Layer 3 of a small transformer language model trained on English Wikipedia (16 layers, counted from 0, width 128). Numbers have three digits each and are written without spaces.
A neuron adds its activation times its output weights to the MLP's output. To switch it off is to set its activation to zero at one token and run the rest of the model.
A neuron's activation on a vector x is SiLU(gate . x) times (in . x), where the dot is the dot product.

Input weights of the MLP neurons that the questions are about. A number n stands for (n - 500) times 0.0012.
n4 gate: 472680470484335566492449600542510610380490403350503580399497573606449536516642500436667639456572549565390451545421489560489527709426417468533456389494371462349537348525597456519399557482542521475535598387597497577448464533442527363591533500489409469579450500645629349418666467425648530587456551391429569585363632476639449325404487471620541433374505656529776497635420402452391474568735
n9 gate: 520537497363597545562687486491463480506445529520698561436511428561555410609538497505552523536516431685538497511444570375321547465422569637275389539609355575712286557387363478470427433414476450486575497442494585508442375558506735440604578562519670503450397569483520581492444492660426624581500425375486471416650500611650481518495640632617664614426602301631529453467469479652392474453429
n40 gate: 629505374422553553438421445554670492481543541607338497571357695455653682381662449445582514348542563550578564579405476654492439633582440585548402580385316563517368424313536442510531550613423497393505481536521341428540414445469518424490424452664578495492497461547404726456444485324427581484527475553503392627492409528469469631575471393515428459454633369510380479469609343477469453540510
n47 gate: 800629544429397503492663548524191541705364533452480515557494506428466620644594433523287577531568291574314442497478532445396423488488505458587527386485412353431599485415628578623497714561444514558408514587360525446473500483481537472588572538658526363425429454560430705450343636370648580517585453533462545540474281567480446430402588467503500381473394553404451386438601389472536451434466
n49 gate: 682418555544456626328500554620368573492502485356384525568510477534600447570562361487573465639528490502567530417598563520377509361408502470276443473472532531399546608524357622437475505495381500545597701625471550510488562526575446490488531682448515371482639370402621449548592546374577340510434616454474401591374387518541416604609611470572356490652503556482662544467476532526611520364681
n60 gate: 472638481374521457554521379361474484479452564544658589636436391442539427566384425329403514500662515614542534563611586515420586425529439503454687457508304431675575676449585612539521414459360631468564599547465480482530258391591497597518372516447450428479585513467438495464484384541474505575546365514503391658390542420542406303318455472444458578601614521471382474526406620612373508596414
n68 gate: 537440547533449433455388558450522649602415463423490363582590561523261409441576468513460633585477485359479522447468704510428463452336587396404534524446581477447561561438512503425545700408512527456569313439544569430575551513514497634522426526428513447497427546607469373592624517568297378577555418462575597372540561368525335611425374535684632465592408599427454464532536505618517591595573
n119 gate: 179726467334758690332484612378314592349485801669431523640375635452505462811154390511590511333792639844938437489490462660538805608722762568615520291569435673590461439369932252831811554798426459708505559393199526719582727268459622319433753227289612061516600720415178453621451330522436447500318455551435358495484228710579437597558361432588328717339710406611289457311489281664468835690272
n124 gate: 547566588461328480576586259638454511550532341634547430466593531400555639371464608459404623578497511516601343529308387441435528565449500573596527534669500430567608471489619380470533489505418434406506352325466420569532350603548539544460391511422514529436500500617472541478344376543614503492489292365587576607508586465656338642481456473398576388641381321544426347653500416703388511604464
n127 gate: 425650436408416660377500417407549482657588535682518752557355335512382646333497555334500506577432747703519545537407433523588398500379397582518517548510718497531616512344564458632676473395518460284539370444561506554534526569535533530393545421557384610626494572544451702462512656448652577509712593424585623530701607482471524427444479331454590444617497532515329383576509520674444466509515
n131 gate: 563540372482605506559667452435428391455314491418583582551340473488562534341542503491494781497319609523453513525477488618606532491458343444466677466231292503635541537524462533353609449459750500521566606400421439369589393476432592753500359591539405593605447596424488526421616478639437551400457456547488446579438622515494482465421619593555418500587459374367726587365591537718327432491683
n164 gate: 534422425562426566566635582345392589343405557417649441541506456509351491361614299506395564500462568638290582558477539359574476270467387523587374559434401595342398261485494544362538485474477584410503346528386548472528299524532742664452553832610587486559485309528551523523509492585506477470530506609560553583596491483425558553335447595375511456457411497369484335460703600543592525571500
n228 gate: 491427509457529667472506426541539509644538635485639737600451400506441389522548494398602453512621327492243612597730364445471467503512437725451380595363508534611518533517494405531444558483707628398632805617573481481423538755306412370602406587523410492511671566563491399595387412435600457454567645437615530537446537425508421470452520517484575410571444556466488554522546524421455451425593
n253 gate: 391535616399454525554472430551660307420480545716595477380236485608415591503427542595497554520354591497611503522515419459363533646363412494363415535484650423448407340321568481575440342452470658685534460365569580459397577661447336555530630375410485497629544451581547461566325449294573552367762532315615562531603592386467488490518457458550555427449644437473230374401624442615299320426448
n4 in: 350734416382549330446543361340403426583387485439452506543358353402488500665560473370350578516611792462452519210494534561386571223491480512348549546451534488513542373425355564503404445467503381401466494510398556566433356595431452506429390611475385426555516390430388408616460458333421630371619497532673455555587515369524404623264597643488532497469696402539387716521596558653449543518518
n9 in: 428497479614480444416247505500568600536488498449334380528472678396470598424598507450537427394535539374498497513606341597549463575503456478740570500497538431380564344580746462463537456527493621503365556561513427459512663429527397606517490608551374500515594470487446465579500540448530336477367560602521382597319462473463515468522477342419323415565443545462382548537497536428532622551517
n40 in: 489676598481390573747586367334428327376503430522575463581649468481455434572444581604556591566537492567527312572477429500568613319484620539470592464592492265483576625497466387461411408469413510593422600410448668487528577745491431622544608576387370455513569554469435340529557498713617412505448597475440610595497559537516463437616468557454449653619340565481571503500508510529490454503563
n47 in: 257508453684576563441359457483613657423601526434646362311481418514465336353587407486568346553497463419540712537548597534674421497511596476378542469648571648417460432722476530468446470428473495519525527557572618464469563492482378573271391478637470500522346462380550327649489482612394372646469590523415529371513584519495508486396392513555425532604636524460546527465494386505529487396393
n49 in: 396541413492567476589465503425394403346597495553561554376470696286346585469678510362382547517439544377478432591495405598489553497554523631628531362543548433654503419500560470482558492735663441364406516441405492515526415462514670519528331546546309465497323500477334555558546572635436524459354392562595571492513588524632587403560449490387647526517605495561528460487310617389539482549463
n60 in: 492416386570447522550493534647640471476505444492363569366591641437433512318625694575510373479591470449455281555356478505542463541520440526547498530373480532414609336599516400306493512592571465507446522475463565461458568561432356385537476453529538473648423532515554353405460468575454401378550437487505625383543572543543488533483481651528635385422427561371485556490424507414469546390471
n68 in: 454592515421633629469594529547528571481544540634524668553422434681598596346447509447535490487397498553489698532491419412700543469517412655441406606464477587449467407424551561587493400505514553525512505462601495502486449522622431502435580431624553514631649517548483552474404531448601639541495583551585429485658387628350650480453505413593438545380446462440346490405358431452481436573564
n119 in: 860365570756185320786409415459726344587456185362563343437668333374443541246841684511416518776251368127027470381517517318402093300263298545360456745469516419446530577669051701153224442215612593290488471584786583288341291684488256631489253727765318973540429168657826556259442591565540506483776506373500548587449722377562489360466608567395695353612332595432731523708575636280623110246799
n124 in: 615510648487421536455561396684566358510512465532513468600616344480500609409485517480415573593634546605623367513354389382477500546448444498529551498533512402564580434542443456370465582505375561422518518431552441527463289631486566573397387487472457514459576385556433560560414479468632520562717413290428694611586541488641457527467333522534572487629413495452378406565614558663393442564477
n127 in: 371418402503433214627530430569465386503481362437559637393644624483434459471540597655712709379484270424469521414607473561382581454345589581706525541404450520500179687541284430458422554461477443541644443650449667443430478670346467404522523571500589447380359433367429412311459373414258444624323466507584479631339682458493451666334444669365666402466370516628514434337497431428474409268513
n131 in: 560677483576563458495481367624357323630453429534296460484475618440668380521462449497517531477413468613634456387404394545511498517566445588428604375573359357477503546243540495575519406649484495400481627615322397583455563478311478394619508408461533443530737568552497438371539347551394511459334375497442555500443527371446419462470568527371461354486449543619541626452467396389465596431621
n164 in: 429512566509530389462379500717540335604584397618432525289500616376635551548512589547627436497523469376577418341480497628413537728458525581314692506393561301758503549455503340529526464503500368639449744469548412433497600449395485506563503275491377578497463586503491497457602536393397509515364405506419416446526471500617328375677671517480483558579549393722528601517341343442410497345564
n228 in: 367441380380291717435310557378450558354540652538323595512610609530665438541305535311544519529479732613665568650544313567558524541641338435432546402329579424541592377380503515583435491527580607327555543522383494426561392333445431563512594561473383520324584482529435423574515489478494572619379544433405679640560419533530432497713584423666557697353409450521551545435476500613556517652479
n253 in: 575528433464464366582515440441433628663531404314369626494512410386574362561539427393622497590447287529353411491453451477591459471761577567622623591580458563538415684497302648418353497512518308362597588447454529537480451590212583568497440631663476525449324572601518726453408461769464599715442438604433478518444560506450500554415482570431650592481553538539662572568476517473700616624547

Output weights of the MLP neurons that the questions are about. A number n stands for (n - 500) times 0.001.
n4: 561514425515477392532417524486473628537385444516337398382466423476493633596626268424280542429347702602539340360541493602290507933556429532562342598449481566304513437371400521398408567514510355374518452543308565585560373671320422419421352521520308344700679524321371364471553366446610351486620338460697484413507404392366444514297684461517657252370644588472706709555547680518485641711584
n9: 355488421430527476387434486511699529312519604382508478512571558494717478650428431598569475366555500567574597558441439512481541790526447577667386434552380544648270466396544518530456391676599575395416577664525536463587731601345435348366561596579416515389403586523566405617529494563486512613363404560447354562495493584489239389429503411395527455477512422619596560417472632450386623604573
n40: 622526578698710636614396506723657536521484562563400444510490410579665461631411541520444633427503398514581357608435399369653695708543516531566537422636527394564475634374642453484450406460497407371353609357321469512440432494406397503703727507658387376640561539577366242634657500819519521594515506509603430579375549510546581254466513283576415319374395414457549510562399477547486583700654
n47: 478466500516412438346473506390591568434447423528466515529451579534527430599561568634531623520431633618404284464310452560491446350491512394466674547566454515481450711623506449497652322547506246439626422539476656537325460453563543488491478667432432546610378447435435533310421411832449607439529480553285655543604640397179550419442481506662503435503520447566338568472542494394143645503714
n49: 510541535460470716590445752384429459339682494427525690562559510430402684487569430640346682491369593295493552568513629562364366543586438444423601458567473470395437503635500617503568497641669417512371459460555557764631595343458422659494381455584294567599543497595472779544516536533540497503426348649477430379503684361402524241529452454515556540575636527458381440472308487448683303395437
n60: 618475489618330521477466572613697571350523560495454423393497691454455532575582526347505473413670511509486339584492542386505445808448572317418516548353384630497613623508511508348528525640594483319387636514458497425541476376433368583554350400477463486710549454552509495379511378643516476621528431427445523675370412598508421574508514565487565458570404549450561541440453625458349645604552
n68: 795582545468343480436616500512435461468566248613622531565245452365634645593384572452728311494482485545457328465616401318451549495539459668485461497439243626525384407544385469534411460439539544517425578378416648483556362540503500438489488408366374513652441437519537505461500460421593379399571644711543419604319448515515678443575536481355360462539594469586417620605436500379517363450590
n119: 611473269590470483859379139620592415667410615496460334416589538522561669279715410671409322508414539020352300644385461197308392941459597760464341643643579560347424565388074459274436523260563302408556558261608363631563487504472265571577404500457397840558448558541733677317463601542565447646572488483834438483440339491446384411324514430656681467429543551404741540621677560120724238384443
n124: 414432460569374561403446736479415509526482485369646453455692523531545457395519414373350592749434593434659512464466566449476446351712494353568572486536408459388485525519465253573478250593387588514558494300616578466614313456456509527462491465377497432334489485528657580511585516481503410384483419488604577309524690410654235542487354654387715391653410605516635307592497639701565410481545
n127: 480387650545251885457466591481489612467733640582317474628412393500260413763629463764414274670574560492695511442500549326588593816324477456660650558405342474532664570444628429353488472434561614344730331500355358440365658585651542538415263453544293520525476380719564483744504801354485630619700608763409536435589374413562517480568636376623508524427683478335437569558504460620573346348539
n131: 675433385733597481528625507441568523405443234515615560548493698537339532329375522550550738419426506560438468319398497589668535600473441652657589438422466605472362585576668520472714323604751479568587441375331427375630523411469497729427351463516437605682455573391430443404656503552500637484378419567568405506497427429533504368321483493548445400441596481226774705334753497593308510555605
n164: 429486510518559591471583517353507545434418461503415444632435500635266541429295364296364587461598557606347543699442613542753656260490493378882360598555327586346608462672404394480578411493622554374424285428666659456421376444532558524546300644661713409481528479591546429561387436656490620462649463593715545535296492547486641579471424640410414777497481497486767387545709652471657456600497
n228: 521385397706343628599329486500361316335324652389462572554644412386611645443410656351328561484581615551678403526473483425550450516636466482573515525397664444468588657489461599451504777556600198374507307420497718532455321421720497589523521553470467726366429410667443376400511560562467331599419566404500513623437416544590225377647427396470557720541493330349686479507493514332703328744588
n253: 324607574304372537382476458605580429327531740741630490397339526493441611420426374564561473557400670587577472462707596435257418285346438345379393647327490476515483387485826304554485303511553683689493381593578548487427542426609262434605507489355716433584624343461645465599507580444582427402593609282576566354595496400532668452614436412404434300377530353431084391358555493548394407379452

Each question names a token from some text and the token that comes next. It shows the vector x that enters the MLP there. A number n stands for (n - 500) times 0.0055.

Then comes g, the gradient of the next token's log-probability with respect to the MLP's output, scaled to length 1. A neuron's effect is roughly proportional to its activation times (output weights . g). A number n stands for (n - 500) times 0.00079.

"her ", then "to "
x: 418599561433549512376634488591452597522557483477547528613659612417438330496452273443503523774437560437199678401403593575483604286529476407411519426543445487508472489449420620682431495438411585681563517563484518637586336529660612608467581437433559615562527429418370495539487536442513599518471418395304583371382601499516583487546502595423480500449442399628259542455506410473420281483460
g: 517624354550576665377383464737534478524404715524558619521408338396539385467624526436430351710188643438513569661373494422461441555682566621492558608503756547549420608549367554638589736639361483610486360568494641571357629530311395639432485648490455498658480597381390643456538569473665483239512564567521253544413517324600423458554420388595379628500401460622513414553463290489712548664428
Switching off which neuron hurts the next token most? n60

"ne ", then "d"
x: 331583560336494485512571508565346518550450619414476555573538613352550551488466605540575529589514547302374441488402540455507337220466436573438608534502487445450502509751393530494475448503489599674428378441501554508369395541558576603307537409408568591403435548395491455477519542468516619398508495479520495386424552537494601564534569571480614694521478537525380524398564453653561530490425
g: 546755375517639602582514285790614470597593542628501460652711502567422240353459527602505367550538403339442506432519344338544638409535593471575512448380609396639674623497361807720691553483484506516463483439644709438556504513466528501401551593372576453485355588555539426666395679506503694460651537335277391592374662556460622554482563423563566453403712671548480326375426613551524444503380
Switching off which neuron hurts the next token most? n4

"even ", then "though "
x: 355633560595432516428554551600335544583580432412569491566492605502587451414518430607537569551523452438415572358314400376639577361580528389293558677434488535567480464575408694472577427327594583574467478493473709622388366370612410579612435530438683614329623567452552453510388559333269456371372575531573505531607520415651488591554530483417509512518524501582486436504564471669560435465540
g: 637558505596351425501461478489462496577267496481464241732446619602638325236542482743435374428511461551400496620463203549652702628532505641465518470669507493477360572595473561395455306513301642483559549592542539634590633506441345485487397631395628605441485534613595607423579377689491317522390470456634404550571329369517273682547549317527521425565649549345666620678661495340384519409432
Switching off which neuron hurts the next token most? n49

"mental ", then "he"
x: 428564442407420541512647537313451408590415596622369679484599372556436342456532397479449537714380515396327515393367619640430563364487498551493443500505554397638584528248609702351379560441539542657322524478449541309445474398606383494391489481496530619407437867362446578470515627418493640380631392428499492644588549497593612563621526568463484552489489495500476537487565437483540429437512
g: 563450401615518545602425485521516388691328449376417833497500733577385267355705556364628363595508552713587368319391472507353439664634342608508475475698570438558678352412578495537427572646585386572426610484564422228506552643417584351493539589504596643258614622687591320504554669409531505486703583434540412566380523445579462458477595314520443337432280573516469609605486466457469449382559
Switching off which neuron hurts the next token most? n47

"that ", then "he "
x: 383678620637482556466557352496556471575422371513596559542399674412517531481419550509463527630460485482475357305619655462601390339604469627413642653528588550433516440354416486404422383287611540530356609559479457612492426382623542405571444390503459476364565520424511553464413540456357529501518546547290447501757485582538720554502491552388535554521546462638283399358575556198433457459593
g: 585395418499508636599537576231423585440482520445533388391290449556311475477467175382577464618595439354553567564422321656494628431382350436601448334444580555448503300574535725656457429514472480667291692388435424649447523563463606422581460565483501252341478375410578419606423341329494581513513643649411721528408436358644576634676550499584577390338269714559418642521553506473356346458564
Switching off which neuron hurts the next token most? n119

"tioned ", then "as "
x: 403591487530418550469587461491462340562392798493666547453454616369501554489358501440416555609433491419290521455374649550624423279565490495335519438485575559614426461347474558392442495460484495603379571522495597600507539373676530551457442427378364582525395347543465527480441629365600553611563442429602562475475600553534685613505453543483483554473483502390323662401597546591697323398532
g: 579429394451477464393382590472460507528550404331344171504582503419440506567411508546434612406586516388723297613508466383649306486404394443281509397516508472461532385520481586429392440409395493559360617451331548624559460548294419478475437514455616513464449467428321536663581483366337492477567636566596531582316481450648599664694258519584713795604207466628368360688734376635560401601557
Switching off which neuron hurts the next token most? n131

"–", then "200"
x: 381691339145527458510526574616513642528375608528610442393436631556489437488449585405564516600419183488444631404573569482483406357547505522483541601543491462528480548697456480548282383650546534436349614494514479509388529522472589543524389371426390715405547311407532407600526542503387505510472738408386620520548745479451473547527563575487394514472562313505463433511504397314719477620415
g: 500502367605596709553479452420453500551537575329420589477521355532395657469304369372524543668273648419362422393435506615553601333464588340350705703149434524597715595626516425545367344449470538347581409396430714641521342517515396417441728344536760407374455584542568469437527473363492691459416469362609530445784455565470513360559341565385546523492554521493340426484453524290531541398569
Switching off which neuron hurts the next token most? n124

"de", then "em"
x: 443457438656539529467590485677496392686412429465512659546578540461465661502610527550661491622438479274526472439585430372649509425579407463515503401487576499296376598640604550391303371346316617548540348497493507628467393399375608589440424282475362614354539533451368398432385548602554443354425245444523551356547333528536614489493401541493515439538479558537598298512554589549346370497577
g: 463333623590628554475396684672437691407498187408488743694531560527407362347420527558291565503728398445532524414373486380555672481580556623418394395647456458440580461698653432629340287302443356556518845515685549676487481634626440423567482504362610428418525584612437609585541437412348521514619541611697426441524535531490501499623503378575554401467386625536615536438553386505431494351256
Switching off which neuron hurts the next token most? n124

"tor ", then "le"
x: 488615480376543455494620415543411419540420611422593560519453341483488514451444680508487575489466559296391663390507638527481561215546442465454543402546497447525549488568499549760440484456460453547462357526477547486465327503494505716483407457527484564429462507416444549524564559403462530397356510479357428513373765478453623505551507524418522680539597545578319444480457543617520362419451
g: 564480658470729523455459429447395363346381495397344461363441601624532659452329410576486417487442422628523312531641588559565343419536633352662410584417410351537429411516495512426396413581492505480499699349512480804646536734806404444595566539539510453364567294577510413551438372475545446562618665388325548345561395371514491543280519627360642435325400330511318354216455596414555583585360
Switching off which neuron hurts the next token most? n131

"was ", then "over"
x: 334607501553605517518600555702506457653546416383476475497410646525657629471517444492535593649359255378188345346615735480440357323516425385362485456418509535651507499344449523423520499436486497624497536524447538533431558699456497571585461495519430574551502583353517389492431490417517516479522586455374502388518690527479622532500434485563555675552417482550191489362431498504376569635496
g: 599238434310644507536481677602438596579417426472580356519592490551411397542576491610682605546666535391483506403432617623656508503371405378639460604458446419444312553068377416439594370408571495474490578424535428583484532345593654643531433584556521430407599494614580617465262527270641407503595610413530557627544441346618457543474564469561608470445650429472465454469471560978483771533447
Switching off which neuron hurts the next token most? n228